Layer 8 of a small transformer language model trained on English Wikipedia (11 layers, counted from 0, width 96).
A neuron's activation on a vector x is SiLU(gate . x) times (in . x), where the dot is the dot product.

Input weights of the MLP neurons that the questions are about. A number n stands for (n - 500) times 0.00062.
n2 gate: 454 538 572 517 338 433 243 677 419 454 367 577 552 591 407 490 425 235 305 325 493 431 604 301 623 324 72 437 622 656 652 493 663 501 369 428 522 552 562 224 658 381 364 526 763 495 537 608 654 460 391 574 291 245 432 381 462 237 624 520 490 659 526 597 521 607 590 552 539 606 323 361 481 262 562 563 455 570 490 239 578 765 591 463 665 668 600 389 513 604 669 507 488 576 619 157
n3 gate: 176 746 417 516 699 383 532 500 328 422 744 471 388 404 474 700 526 590 655 798 480 513 517 532 444 570 645 755 590 387 497 463 462 424 202 404 463 386 397 457 604 352 327 301 586 454 358 490 535 287 331 725 400 433 666 632 538 628 706 229 298 373 766 661 495 750 406 570 626 498 378 654 533 405 416 384 455 273 698 551 515 699 489 595 421 687 655 556 423 660 490 321 468 245 689 384
n68 gate: 527 689 754 501 490 422 572 414 353 417 426 420 316 419 456 627 536 380 377 596 478 421 391 569 372 476 496 588 646 601 677 604 435 190 658 346 628 388 632 810 552 405 643 339 470 574 400 632 377 498 383 525 426 657 517 503 651 525 453 698 270 350 559 774 534 411 567 342 370 612 539 594 431 380 576 687 598 606 253 474 716 561 267 585 379 452 528 606 257 326 339 424 517 367 504 315
n70 gate: 492 626 624 708 503 224 554 733 375 635 571 570 273 451 350 350 408 485 579 738 554 384 439 646 483 533 572 545 571 546 481 570 369 922 482 410 664 441 348 474 818 361 246 504 599 574 448 326 577 144 522 579 437 663 335 393 609 411 596 306 492 655 253 532 372 391 564 610 464 476 546 519 491 580 379 642 256 749 499 553 533 434 297 524 374 637 448 425 548 389 346 491 372 602 439 872
n72 gate: 391 491 482 613 389 555 531 313 382 685 479 730 498 750 606 728 517 313 223 542 495 394 560 618 481 669 804 558 468 399 716 433 667 597 525 563 512 558 477 383 697 289 365 375 438 413 566 435 544 522 379 541 684 520 429 703 432 768 555 732 684 607 301 513 624 387 505 636 375 571 382 572 536 661 424 555 439 493 448 373 503 557 412 695 424 645 613 295 593 708 418 267 414 536 585 541
n90 gate: 527 394 624 758 536 402 485 529 563 415 427 589 526 587 580 457 468 666 676 732 752 516 579 480 359 572 471 509 382 537 431 728 461 455 443 468 391 505 615 486 337 650 642 564 461 262 292 420 500 467 662 633 578 438 501 368 328 390 589 486 406 353 722 435 473 419 817 604 603 459 413 421 404 355 676 732 336 487 357 568 346 427 872 546 510 669 541 455 350 242 286 548 444 591 624 564
n97 gate: 487 445 605 516 518 498 412 687 437 669 221 650 859 461 505 518 483 596 504 483 556 546 587 358 459 574 409 535 438 369 824 540 607 478 375 471 590 339 665 654 570 428 502 588 583 469 615 456 265 305 626 602 602 638 674 577 375 426 463 532 485 322 442 442 519 663 339 323 632 490 624 424 321 305 592 400 416 430 388 664 699 418 398 480 634 270 349 209 457 447 331 583 535 554 669 243
n125 gate: 286 590 480 394 506 462 362 681 547 603 579 828 481 569 471 663 400 516 665 584 510 433 571 669 489 395 517 472 790 589 323 593 736 615 579 537 398 455 509 548 411 511 479 444 684 188 273 337 583 512 639 771 663 784 580 670 454 549 331 576 669 419 530 641 547 631 624 568 471 703 608 617 389 427 689 454 627 669 584 500 235 459 398 559 431 776 787 469 346 592 284 664 455 634 635 343
n155 gate: 453 556 355 338 651 330 617 331 549 357 446 309 400 664 433 356 653 495 401 614 387 531 747 591 435 433 557 314 483 448 565 701 683 556 338 420 654 708 620 513 524 307 736 645 468 307 591 653 372 499 616 440 644 542 457 380 531 739 602 632 342 432 326 350 408 627 628 425 341 639 248 351 494 534 561 589 382 615 364 534 404 547 625 335 674 428 510 747 431 600 446 542 520 484 279 425
n162 gate: 653 352 526 568 340 254 617 389 492 698 450 498 478 546 727 714 545 508 423 425 362 468 796 212 442 567 472 611 515 488 478 428 406 405 421 665 429 628 375 319 368 578 375 404 641 558 662 346 559 284 482 465 440 298 559 557 719 643 548 463 649 500 531 589 439 525 410 319 187 667 475 459 950 474 531 182 476 733 468 420 529 431 536 470 766 399 536 428 604 573 501 606 447 439 495 411
n178 gate: 424 683 463 750 544 553 339 544 566 829 744 479 337 518 373 558 606 438 733 505 680 339 698 691 790 529 600 392 697 529 436 679 628 485 339 772 611 168 316 205 598 524 456 568 367 652 350 367 256 547 380 490 424 390 242 453 671 428 534 481 462 237 377 858 292 545 481 479 498 716 467 460 525 452 730 423 528 530 650 452 664 486 791 549 431 632 546 670 496 572 534 566 649 382 442 493
n2 in: 473 267 669 547 421 349 409 516 664 368 372 228 511 570 454 534 691 346 341 440 489 617 496 607 463 315 519 496 547 629 524 552 468 438 360 268 325 457 476 406 506 465 558 312 551 477 643 467 735 201 585 608 347 582 418 413 622 346 694 593 677 652 327 469 272 475 401 379 557 492 412 659 587 664 567 426 591 267 418 339 455 456 644 284 613 257 633 364 431 638 559 532 533 402 845 817
n3 in: 348 771 542 612 779 599 517 760 536 372 437 368 514 355 292 572 142 614 636 503 401 677 547 390 562 312 198 631 530 427 440 256 517 646 557 289 420 628 774 525 359 398 262 403 555 534 300 587 462 582 292 345 732 346 453 617 503 468 637 480 576 393 689 575 675 325 491 391 758 394 365 640 501 634 562 451 507 627 380 477 467 439 475 646 474 512 661 441 512 446 576 371 264 264 686 401
n68 in: 443 413 520 610 423 590 474 555 702 445 602 294 582 717 402 395 522 632 612 515 577 472 641 411 517 491 492 543 656 554 529 722 177 442 367 500 673 495 648 676 665 437 769 511 569 600 243 276 554 608 662 243 291 609 387 380 539 187 365 637 529 613 546 485 279 303 546 226 576 384 362 571 320 550 445 294 370 431 530 457 623 583 533 630 515 444 423 588 405 429 392 295 391 276 653 346
n70 in: 320 390 372 396 476 602 338 253 621 354 443 524 298 363 648 543 533 292 597 545 637 511 609 738 409 491 547 470 583 353 602 433 431 539 522 582 376 262 482 179 666 504 637 539 404 467 475 634 521 506 287 518 606 471 250 437 229 331 542 541 441 468 320 450 507 305 302 614 447 326 480 403 407 523 575 618 357 724 658 487 490 491 312 440 405 549 402 618 678 391 644 306 531 658 359 323
n72 in: 541 815 386 334 633 624 576 341 400 428 423 523 522 512 768 295 555 396 527 364 229 461 450 171 373 499 625 691 463 320 472 434 403 448 466 675 557 620 569 717 559 235 602 626 536 545 666 663 602 508 480 340 466 396 404 400 347 616 600 513 562 425 374 583 522 554 342 509 319 579 673 415 621 724 650 525 590 501 575 539 446 579 536 472 337 804 366 834 545 423 673 381 538 135 611 417
n90 in: 611 336 577 555 617 432 537 643 665 414 512 455 218 551 248 385 471 346 439 392 388 361 598 597 480 453 413 519 373 297 645 373 435 400 620 562 530 667 503 433 451 405 645 700 779 475 550 683 589 854 543 466 643 616 586 663 543 364 479 598 508 278 522 496 404 452 351 505 663 633 440 489 616 306 507 185 450 453 391 493 331 591 451 332 616 630 404 402 373 500 565 602 807 646 453 471
n97 in: 599 414 517 540 351 545 664 321 576 423 571 561 415 534 171 469 471 441 428 626 415 545 582 445 813 689 147 654 598 498 537 398 635 425 580 327 424 651 481 618 437 604 706 559 235 634 458 516 482 576 563 499 559 638 537 668 441 653 550 501 287 441 552 595 537 431 326 500 721 523 426 400 417 521 364 621 492 514 535 583 433 497 575 329 357 447 578 391 308 463 351 548 254 335 461 239
n125 in: 676 426 360 488 703 267 325 408 376 335 272 622 488 540 397 761 325 454 319 554 526 235 485 503 259 676 750 428 398 618 480 766 579 490 780 433 376 413 495 426 373 593 810 432 329 573 394 661 663 711 531 559 418 373 639 442 533 386 321 559 595 639 721 433 362 275 345 298 546 582 264 501 638 346 793 329 382 772 530 526 574 613 439 394 284 680 409 286 420 520 205 744 338 342 670 388
n155 in: 669 344 262 406 330 680 567 624 614 409 463 644 662 620 475 445 392 484 617 418 315 736 556 302 569 721 719 474 505 746 552 435 544 502 526 344 306 352 391 555 397 563 644 465 460 755 495 381 623 504 510 320 383 349 510 539 461 437 654 562 680 349 578 299 484 317 412 362 487 390 237 537 480 440 437 678 526 768 500 587 532 430 425 580 265 440 782 504 696 487 568 485 594 567 250 396
n162 in: 527 713 229 429 324 650 506 474 383 650 365 235 639 563 651 653 426 627 436 459 532 502 788 375 492 297 546 483 297 470 582 396 261 596 452 614 466 517 738 451 627 303 502 666 391 514 404 297 495 452 752 557 370 350 519 637 613 502 468 223 447 636 516 661 586 527 598 674 417 328 502 470 750 498 646 242 847 848 450 399 312 481 732 556 646 739 571 571 661 536 624 624 613 502 496 372
n178 in: 454 426 595 730 548 661 732 673 265 514 305 220 413 661 497 818 27 205 739 696 409 459 212 627 609 497 365 544 732 523 657 319 721 643 330 676 632 527 347 478 376 543 598 413 545 724 508 505 283 752 442 665 417 444 309 437 533 433 283 499 665 306 483 615 642 443 664 619 493 645 639 239 354 489 430 560 647 536 678 461 205 447 172 645 327 528 470 228 538 451 587 542 531 397 514 327

Each question shows a token from some text and the vector x that enters the MLP there. A number n stands for (n - 500) times 0.013.

"ia": 521 424 400 413 494 587 599 562 274 557 505 570 514 522 352 514 424 379 554 602 651 676 413 528 573 625 573 514 187 577 580 340 645 380 515 497 501 387 555 429 451 548 599 486 423 650 562 425 497 586 329 587 558 446 513 542 601 515 437 462 412 494 565 523 492 508 541 376 380 108 579 365 477 655 458 578 460 568 620 680 407 584 567 581 562 379 449 533 575 508 542 496 550 463 364 559
The three highest activations, in order: n2, n68, n90

" and": 397 381 458 549 422 537 501 473 588 408 364 556 490 494 441 447 466 501 472 560 477 564 537 567 479 494 396 416 515 552 598 464 501 74 513 324 401 576 451 431 472 428 530 711 403 538 599 617 439 547 507 552 412 575 548 564 582 465 452 403 550 487 608 448 416 457 640 256 573 355 266 494 362 592 707 506 482 454 305 546 631 431 716 543 367 400 471 414 684 487 425 475 481 480 399 553
Which two neurons fire most, strongest first? n155, n97

"|": 490 511 224 471 411 553 380 416 493 549 519 326 438 643 380 329 530 570 467 616 522 428 498 543 411 493 549 600 666 413 585 503 493 238 562 522 463 551 646 484 589 698 346 481 480 544 577 571 470 451 573 649 659 487 391 581 597 408 593 380 576 448 527 347 384 622 414 360 502 332 563 575 570 452 294 467 572 425 341 354 582 650 465 645 405 439 403 492 406 681 455 550 359 298 543 499
Which two neurons fire most, strongest first? n68, n3

" win": 383 502 382 473 484 531 416 725 285 664 339 536 485 516 435 827 473 486 563 395 584 581 532 630 386 682 545 310 514 555 437 523 443 511 330 379 493 502 600 428 422 487 680 544 415 535 608 503 208 537 624 369 316 566 540 543 590 590 410 479 590 552 578 390 551 491 640 478 437 536 600 410 544 529 629 570 654 448 620 320 583 520 424 537 446 533 302 390 365 420 545 643 336 370 525 593
Which neuron fires most, and how strongly? n178, at about 1.8

"ar": 479 582 614 248 486 462 549 407 416 465 568 347 469 530 495 455 421 577 398 577 586 494 430 365 504 486 560 588 538 450 501 547 443 560 492 267 523 381 568 412 486 591 326 470 567 648 588 433 552 529 280 514 491 344 415 536 662 362 481 467 419 400 388 549 469 405 350 483 499 286 500 252 261 566 426 463 442 354 709 516 606 637 568 398 548 365 304 526 729 704 509 408 394 441 307 474
The three highest activations, in order: n70, n3, n90

" 0": 506 373 399 660 404 249 495 285 533 628 517 436 566 391 542 607 305 424 396 650 504 727 456 532 461 439 640 376 520 450 604 385 581 415 513 476 367 448 580 708 593 486 466 268 228 626 514 492 243 413 703 469 427 364 452 566 510 566 560 583 612 543 567 492 498 495 459 723 479 542 561 467 367 619 620 370 587 445 550 488 490 515 645 587 507 783 627 478 556 558 582 598 400 469 483 394
The three highest activations, in order: n162, n178, n72

"ould": 471 615 454 448 280 564 334 378 483 434 463 557 392 385 568 585 519 424 491 549 533 420 255 415 383 629 407 489 416 600 577 555 482 478 535 583 514 413 551 284 419 511 518 591 549 537 539 544 348 406 509 465 613 449 456 510 481 362 349 313 593 545 560 613 326 479 525 381 351 195 594 645 642 475 559 702 418 524 828 531 619 432 443 502 510 494 441 338 423 526 635 560 413 508 563 520
Which two neurons fire most, strongest first? n70, n90

"at": 412 516 685 336 364 375 553 570 427 523 560 421 433 441 563 558 396 554 626 473 447 293 398 476 502 338 446 566 549 538 530 663 395 566 512 237 375 465 693 387 500 518 343 475 581 580 520 373 625 498 358 521 318 439 479 502 522 488 520 572 529 584 352 684 401 429 439 576 434 272 619 174 574 518 460 515 405 398 496 582 612 564 610 287 417 509 339 498 592 773 576 539 437 507 360 513
Which two neurons fire most, strongest first? n2, n70

"ute": 446 520 362 439 449 474 624 503 402 557 536 626 397 565 519 674 588 456 490 494 639 665 423 721 391 709 575 403 553 478 512 633 427 441 568 236 687 437 618 411 495 582 618 608 377 587 504 564 461 703 522 351 416 435 597 488 526 703 491 530 466 518 436 439 401 478 576 619 495 293 587 583 541 512 589 691 606 449 647 459 539 460 631 373 562 641 262 421 521 470 451 682 357 328 574 535
Which neuron fires most, and how strongly? n3, at about 0.29

"art": 388 472 499 486 407 387 561 620 555 557 512 416 435 580 441 544 506 541 421 466 618 471 388 508 352 533 334 439 377 634 708 436 412 477 362 454 619 393 376 439 482 737 528 714 642 492 491 633 512 325 730 594 354 592 503 513 446 373 409 348 546 597 427 507 512 494 459 317 424 209 679 522 417 594 603 382 356 406 715 513 516 550 400 481 495 627 511 503 341 455 357 523 576 434 590 440
The neuron with the highest activation: n2

"2": 511 384 310 463 710 416 574 573 484 634 259 553 487 587 545 566 341 489 361 396 434 701 429 425 477 618 656 303 517 469 369 503 678 505 553 236 437 458 626 541 522 578 613 477 468 571 522 598 353 731 558 432 339 408 526 437 544 632 660 535 629 507 439 478 569 459 414 644 573 489 511 496 580 657 676 531 521 529 791 376 586 427 480 523 566 511 276 365 386 647 511 684 456 497 496 494
The three highest activations, in order: n155, n68, n72

"e": 611 587 480 502 558 396 609 469 326 521 439 230 681 547 529 421 572 468 765 502 545 448 576 338 576 501 522 659 400 490 470 560 295 599 481 498 472 605 581 518 452 483 485 871 622 702 472 579 455 450 321 594 659 476 493 488 520 525 412 239 573 548 546 514 528 448 461 505 543 445 566 523 652 622 736 539 453 589 628 416 754 564 447 517 477 367 415 680 417 359 461 384 712 270 498 435
The neuron with the highest activation: n162

" with": 466 528 212 551 425 559 486 578 534 583 450 409 540 534 341 551 436 518 403 564 611 571 484 532 521 587 474 588 407 575 377 578 356 169 560 684 231 592 456 574 514 447 426 657 512 568 577 555 554 518 578 536 490 459 504 564 610 399 494 360 595 444 622 498 608 581 511 355 609 468 521 293 314 465 509 356 612 626 178 440 605 592 599 339 471 565 489 308 645 547 516 570 540 433 486 586
Which neuron fires most, and how strongly? n162, at about 1.5

"aya": 491 572 554 358 565 587 636 413 264 440 386 540 367 387 531 393 411 403 581 429 542 641 408 545 456 531 581 559 414 478 598 497 746 352 584 523 487 451 657 444 700 589 553 548 339 481 618 477 288 611 369 536 708 343 516 507 604 525 444 453 453 547 444 449 537 592 470 481 350 268 533 272 559 608 443 652 480 570 574 592 465 431 625 561 391 311 379 591 482 683 531 636 356 436 413 420
Which neuron fires most, and how strongly? n2, at about 0.69

".": 440 558 435 402 510 425 501 319 575 438 392 481 655 678 476 565 434 459 469 708 414 621 429 562 271 673 446 464 502 476 597 551 414 236 539 552 484 385 570 503 386 568 584 369 581 437 493 402 566 503 537 645 424 586 588 591 507 466 557 381 618 395 660 314 608 382 620 309 603 514 463 385 380 481 427 442 500 596 646 443 559 730 542 737 531 764 452 523 626 608 554 402 459 637 470 497
Which two neurons fire most, strongest first? n125, n68

"itt": 462 528 642 510 316 454 522 476 571 387 547 559 464 404 547 702 561 380 476 571 546 488 454 391 371 514 576 251 303 626 611 316 496 636 397 372 520 435 510 653 648 703 544 526 546 267 456 549 406 465 512 471 463 604 495 372 587 435 358 512 520 548 580 464 435 409 458 342 531 239 480 637 478 499 497 569 451 416 696 385 601 553 396 455 481 495 310 592 523 349 465 646 479 422 388 474
Which two neurons fire most, strongest first? n68, n70

" to": 494 494 312 583 523 518 571 729 453 440 457 503 559 630 501 453 478 558 453 540 548 515 504 623 589 589 469 503 417 582 352 524 328 207 472 497 345 566 547 542 452 467 537 719 645 498 605 454 523 476 634 484 436 536 670 664 755 472 543 358 493 524 648 456 505 412 476 425 472 406 471 404 262 473 553 365 647 567 411 549 603 609 720 392 410 546 342 551 619 649 384 641 466 349 541 587
Which neuron fires most, and how strongly? n70, at about 0.81

" was": 301 333 532 496 431 421 235 545 596 429 600 557 572 566 445 538 433 595 439 636 519 449 499 763 497 518 523 540 355 482 497 451 580 402 549 625 481 498 632 439 647 540 493 807 420 589 690 392 487 537 566 469 663 622 551 439 511 359 525 502 530 461 299 594 533 524 544 250 474 351 312 704 316 358 557 395 455 379 385 343 669 413 345 450 490 592 449 393 657 489 595 579 383 387 354 619
The neuron with the highest activation: n70

" The": 440 457 532 508 455 472 521 619 565 513 265 472 415 569 492 534 581 499 489 548 486 260 367 559 377 557 568 532 387 423 339 585 457 138 491 394 481 517 435 543 544 477 588 539 421 425 595 429 507 525 497 615 503 648 701 532 629 449 544 542 479 443 595 605 508 455 543 396 722 432 562 564 634 441 511 547 425 336 292 518 533 654 424 608 441 628 275 351 467 428 345 561 590 378 466 441
The neuron with the highest activation: n90

"ing": 611 531 408 582 371 489 535 414 499 383 531 618 442 533 439 488 509 454 429 534 679 613 351 625 404 625 578 469 411 564 567 517 579 416 551 307 536 531 684 498 351 484 521 585 454 616 499 597 347 676 584 377 587 281 572 509 469 688 306 514 484 521 582 413 486 573 549 353 468 132 477 405 384 495 437 636 592 558 643 501 550 644 590 448 485 380 355 561 522 264 504 503 469 456 465 512
Which two neurons fire most, strongest first? n155, n2

" of": 442 493 299 596 575 536 564 675 598 523 491 500 497 468 442 482 467 526 516 490 544 412 605 541 531 545 536 443 412 577 449 538 537 97 697 499 528 569 497 495 441 535 637 491 478 518 446 566 567 517 660 442 533 608 786 624 526 609 530 456 609 383 518 500 571 522 453 464 567 276 488 459 418 407 392 424 457 475 496 510 693 537 417 410 393 526 410 475 526 473 391 721 500 440 513 470
The neuron with the highest activation: n97

" |": 545 555 300 618 387 360 566 438 499 603 557 309 561 557 425 525 385 390 340 501 437 469 490 307 468 410 745 590 542 512 763 321 428 180 450 550 428 325 519 638 359 444 575 435 352 624 392 599 378 527 576 428 534 488 459 556 516 511 390 493 599 426 472 377 540 617 497 565 588 436 380 513 405 593 574 412 605 496 535 419 417 530 541 495 504 588 336 621 489 565 733 482 377 375 543 574
The neuron with the highest activation: n72

" 25": 392 590 476 542 767 333 489 651 591 594 423 473 569 530 534 588 334 585 414 543 511 492 594 506 402 538 574 425 487 478 374 511 626 444 743 361 583 471 664 582 509 491 536 601 508 671 621 578 229 444 769 556 364 594 593 547 617 464 561 401 660 485 361 535 450 453 492 701 628 576 592 593 612 596 676 577 497 501 561 671 505 638 294 499 599 605 414 350 725 577 611 681 470 479 628 422
The neuron with the highest activation: n125

" 1": 557 359 494 685 384 272 454 311 472 582 484 397 602 378 433 618 275 424 329 596 534 782 480 578 525 509 699 383 539 508 447 359 544 432 573 312 434 442 522 716 546 515 515 382 367 638 517 659 262 410 727 505 507 315 455 567 523 640 583 514 720 560 541 543 556 504 485 627 487 578 542 508 543 617 599 336 589 403 647 468 426 520 589 526 550 732 506 552 458 555 633 585 359 450 382 488
Which neuron fires most, and how strongly? n162, at about 1.5

" the": 560 461 424 611 601 440 530 504 408 468 398 421 535 505 501 422 511 429 584 494 617 392 523 629 449 528 482 487 635 355 409 594 404 75 442 490 444 469 702 514 518 340 524 524 414 466 666 597 428 363 616 548 512 546 627 560 591 501 406 467 515 357 427 548 472 548 532 433 585 439 482 509 393 510 583 528 506 396 376 513 606 692 463 464 472 569 256 359 446 642 368 494 465 292 547 499
Which neuron fires most, and how strongly? n68, at about 3

" World": 627 572 585 607 645 504 520 557 365 656 476 471 397 558 495 551 439 491 542 490 587 551 464 713 383 712 143 546 414 429 629 599 478 405 462 647 608 406 670 509 459 591 513 626 372 553 631 679 294 505 497 557 438 383 785 660 417 246 479 412 528 300 559 401 538 589 647 569 496 513 674 469 510 670 428 579 569 493 443 486 411 553 515 472 382 425 418 481 557 540 520 573 436 656 658 608
Which two neurons fire most, strongest first? n90, n155

" after": 454 483 319 660 426 451 486 572 593 533 403 307 416 593 461 565 458 677 421 551 634 455 409 587 466 607 584 373 319 521 477 771 396 286 551 534 491 571 517 647 540 500 433 655 559 505 625 284 549 578 608 547 514 479 634 590 719 446 480 375 578 491 574 511 561 443 662 283 578 461 528 392 477 426 383 361 532 641 285 601 554 633 521 514 430 739 420 504 675 664 461 613 512 548 537 501
The neuron with the highest activation: n162

",": 420 478 511 566 487 530 477 486 508 521 354 258 651 483 407 411 435 562 500 632 496 582 568 623 457 593 310 318 483 566 681 601 425 270 538 453 507 519 716 548 550 378 521 595 398 504 588 529 440 549 622 483 391 371 487 519 642 526 504 456 472 466 617 352 578 412 682 173 590 341 420 387 461 449 551 510 405 628 435 340 769 658 497 479 550 588 437 577 589 578 387 436 486 644 427 409
Which two neurons fire most, strongest first? n68, n155

"ran": 595 213 650 416 750 361 402 513 380 510 292 512 504 570 642 667 360 434 529 393 529 629 428 552 461 525 428 469 408 567 326 526 569 589 581 450 473 403 456 372 416 499 404 479 450 404 534 458 601 514 370 485 469 410 388 576 747 318 304 572 355 478 512 607 447 469 466 486 581 377 510 676 438 629 366 424 556 591 686 576 708 483 401 471 352 531 487 460 380 312 421 559 327 698 445 428
The neuron with the highest activation: n125

"ite": 519 556 452 446 542 479 491 505 407 558 600 457 612 569 496 479 477 416 575 573 654 698 298 717 458 523 517 468 391 516 452 418 587 371 477 365 571 426 580 443 451 500 624 607 470 580 498 559 580 611 573 400 673 342 602 524 489 601 316 477 432 463 641 556 470 565 403 506 590 143 641 400 440 577 581 567 543 559 634 730 600 577 525 378 523 297 301 548 438 548 559 641 537 536 465 556
The neuron with the highest activation: n97

"–": 586 787 538 416 594 378 492 586 526 317 380 388 489 423 289 423 422 398 388 324 535 633 437 473 534 381 360 535 542 390 517 598 450 511 452 590 556 736 690 595 533 495 564 793 580 611 656 435 335 491 557 452 326 516 624 605 411 414 416 481 583 430 402 372 510 538 484 610 543 527 565 587 212 459 533 514 649 436 479 507 403 607 607 459 605 555 438 461 417 747 474 527 188 475 541 515
The neuron with the highest activation: n97

" at": 429 549 395 572 423 602 471 595 627 622 448 439 453 654 530 574 543 593 534 549 609 381 578 509 515 472 622 456 239 614 372 593 477 225 486 607 404 421 628 634 500 402 540 396 642 650 621 420 414 521 641 468 540 396 628 635 638 425 439 434 515 608 507 425 656 550 468 319 503 323 533 476 394 338 480 422 570 597 273 616 637 510 474 492 428 539 376 522 512 424 480 704 402 416 411 596
The three highest activations, in order: n162, n68, n70

"ri": 582 528 533 269 558 621 499 371 298 469 285 587 691 518 442 455 361 264 632 703 453 665 458 482 709 661 688 634 366 500 489 631 389 470 544 450 576 335 430 392 618 499 512 579 462 517 516 536 502 518 389 581 517 440 420 489 550 470 443 287 415 499 626 673 470 545 460 447 618 295 461 545 434 583 663 491 658 626 493 511 483 520 391 414 408 347 503 467 338 376 513 536 355 508 409 536
The neuron with the highest activation: n97

" particip": 474 395 416 596 428 389 498 557 473 502 510 503 486 415 486 572 587 507 310 539 474 630 677 487 224 603 342 638 421 534 496 502 340 587 447 535 414 544 550 411 499 389 654 457 429 546 641 313 628 404 651 498 473 526 579 324 563 567 438 442 735 463 564 421 451 466 591 469 613 736 378 457 459 631 502 461 642 470 421 318 671 590 459 510 538 426 403 413 692 473 706 616 338 590 274 557
Which two neurons fire most, strongest first? n162, n2

" It": 253 552 639 451 269 402 491 320 712 569 515 334 446 557 343 548 472 459 551 624 459 376 346 615 302 548 270 475 370 459 610 487 606 463 577 504 523 474 434 565 351 478 697 620 476 400 407 486 319 383 501 565 516 580 508 415 722 511 503 553 624 528 468 539 472 381 628 339 598 461 471 612 412 590 288 456 608 355 500 474 562 655 561 416 372 503 361 604 528 556 166 517 485 375 400 576
The neuron with the highest activation: n68

" 2": 438 556 542 589 544 345 469 464 660 594 496 361 564 520 375 435 453 534 274 661 506 739 557 517 333 694 446 398 562 471 266 353 601 407 491 295 443 525 481 653 384 395 486 608 494 554 671 672 290 461 715 631 386 616 532 587 486 548 448 346 523 599 418 485 564 397 424 582 492 415 652 575 574 647 531 341 365 438 593 730 471 660 370 580 545 623 455 444 593 535 651 582 444 621 523 476
The neuron with the highest activation: n97

" cl": 495 323 553 496 564 491 512 451 605 677 451 414 507 476 455 576 728 498 482 627 386 333 564 682 337 441 494 453 387 666 531 416 307 460 631 532 324 407 406 489 613 361 374 523 481 582 484 588 491 579 399 293 618 418 559 463 441 218 505 408 366 551 415 482 397 309 188 351 591 585 499 429 454 633 342 494 434 540 496 336 605 443 255 414 535 450 492 427 584 497 581 551 601 504 272 541
The neuron with the highest activation: n70

"av": 511 410 777 446 458 512 397 526 410 365 613 435 338 487 557 575 377 448 456 585 412 392 524 458 575 602 835 466 326 427 539 589 386 593 647 430 651 395 397 351 470 385 435 508 459 490 657 558 499 596 530 308 478 306 394 485 615 355 449 458 626 645 612 606 450 296 228 271 477 396 574 529 450 557 505 595 512 382 391 436 571 563 404 491 560 516 437 510 662 425 684 588 555 485 394 567
The neuron with the highest activation: n70

" b": 431 524 488 549 487 427 567 443 580 471 289 284 414 632 404 523 599 470 506 624 498 394 504 375 490 524 433 539 545 569 316 527 433 546 505 440 567 363 513 581 352 420 515 553 625 469 545 654 397 521 278 568 680 388 657 625 513 423 432 504 506 474 381 370 421 518 369 540 560 317 569 516 305 432 610 264 228 582 392 624 695 606 668 700 690 587 474 577 507 534 587 655 497 493 517 455
The neuron with the highest activation: n90

" ": 437 187 474 627 204 415 650 401 504 475 388 523 633 342 362 556 401 471 254 632 447 609 501 605 368 300 486 443 589 530 475 422 501 586 683 582 401 499 563 673 539 432 561 222 532 616 527 623 380 485 414 602 531 444 614 530 605 603 527 494 643 482 706 341 471 570 441 592 400 431 475 536 381 542 651 401 702 544 607 448 535 630 598 722 524 593 550 616 471 509 524 583 299 482 390 401
The neuron with the highest activation: n125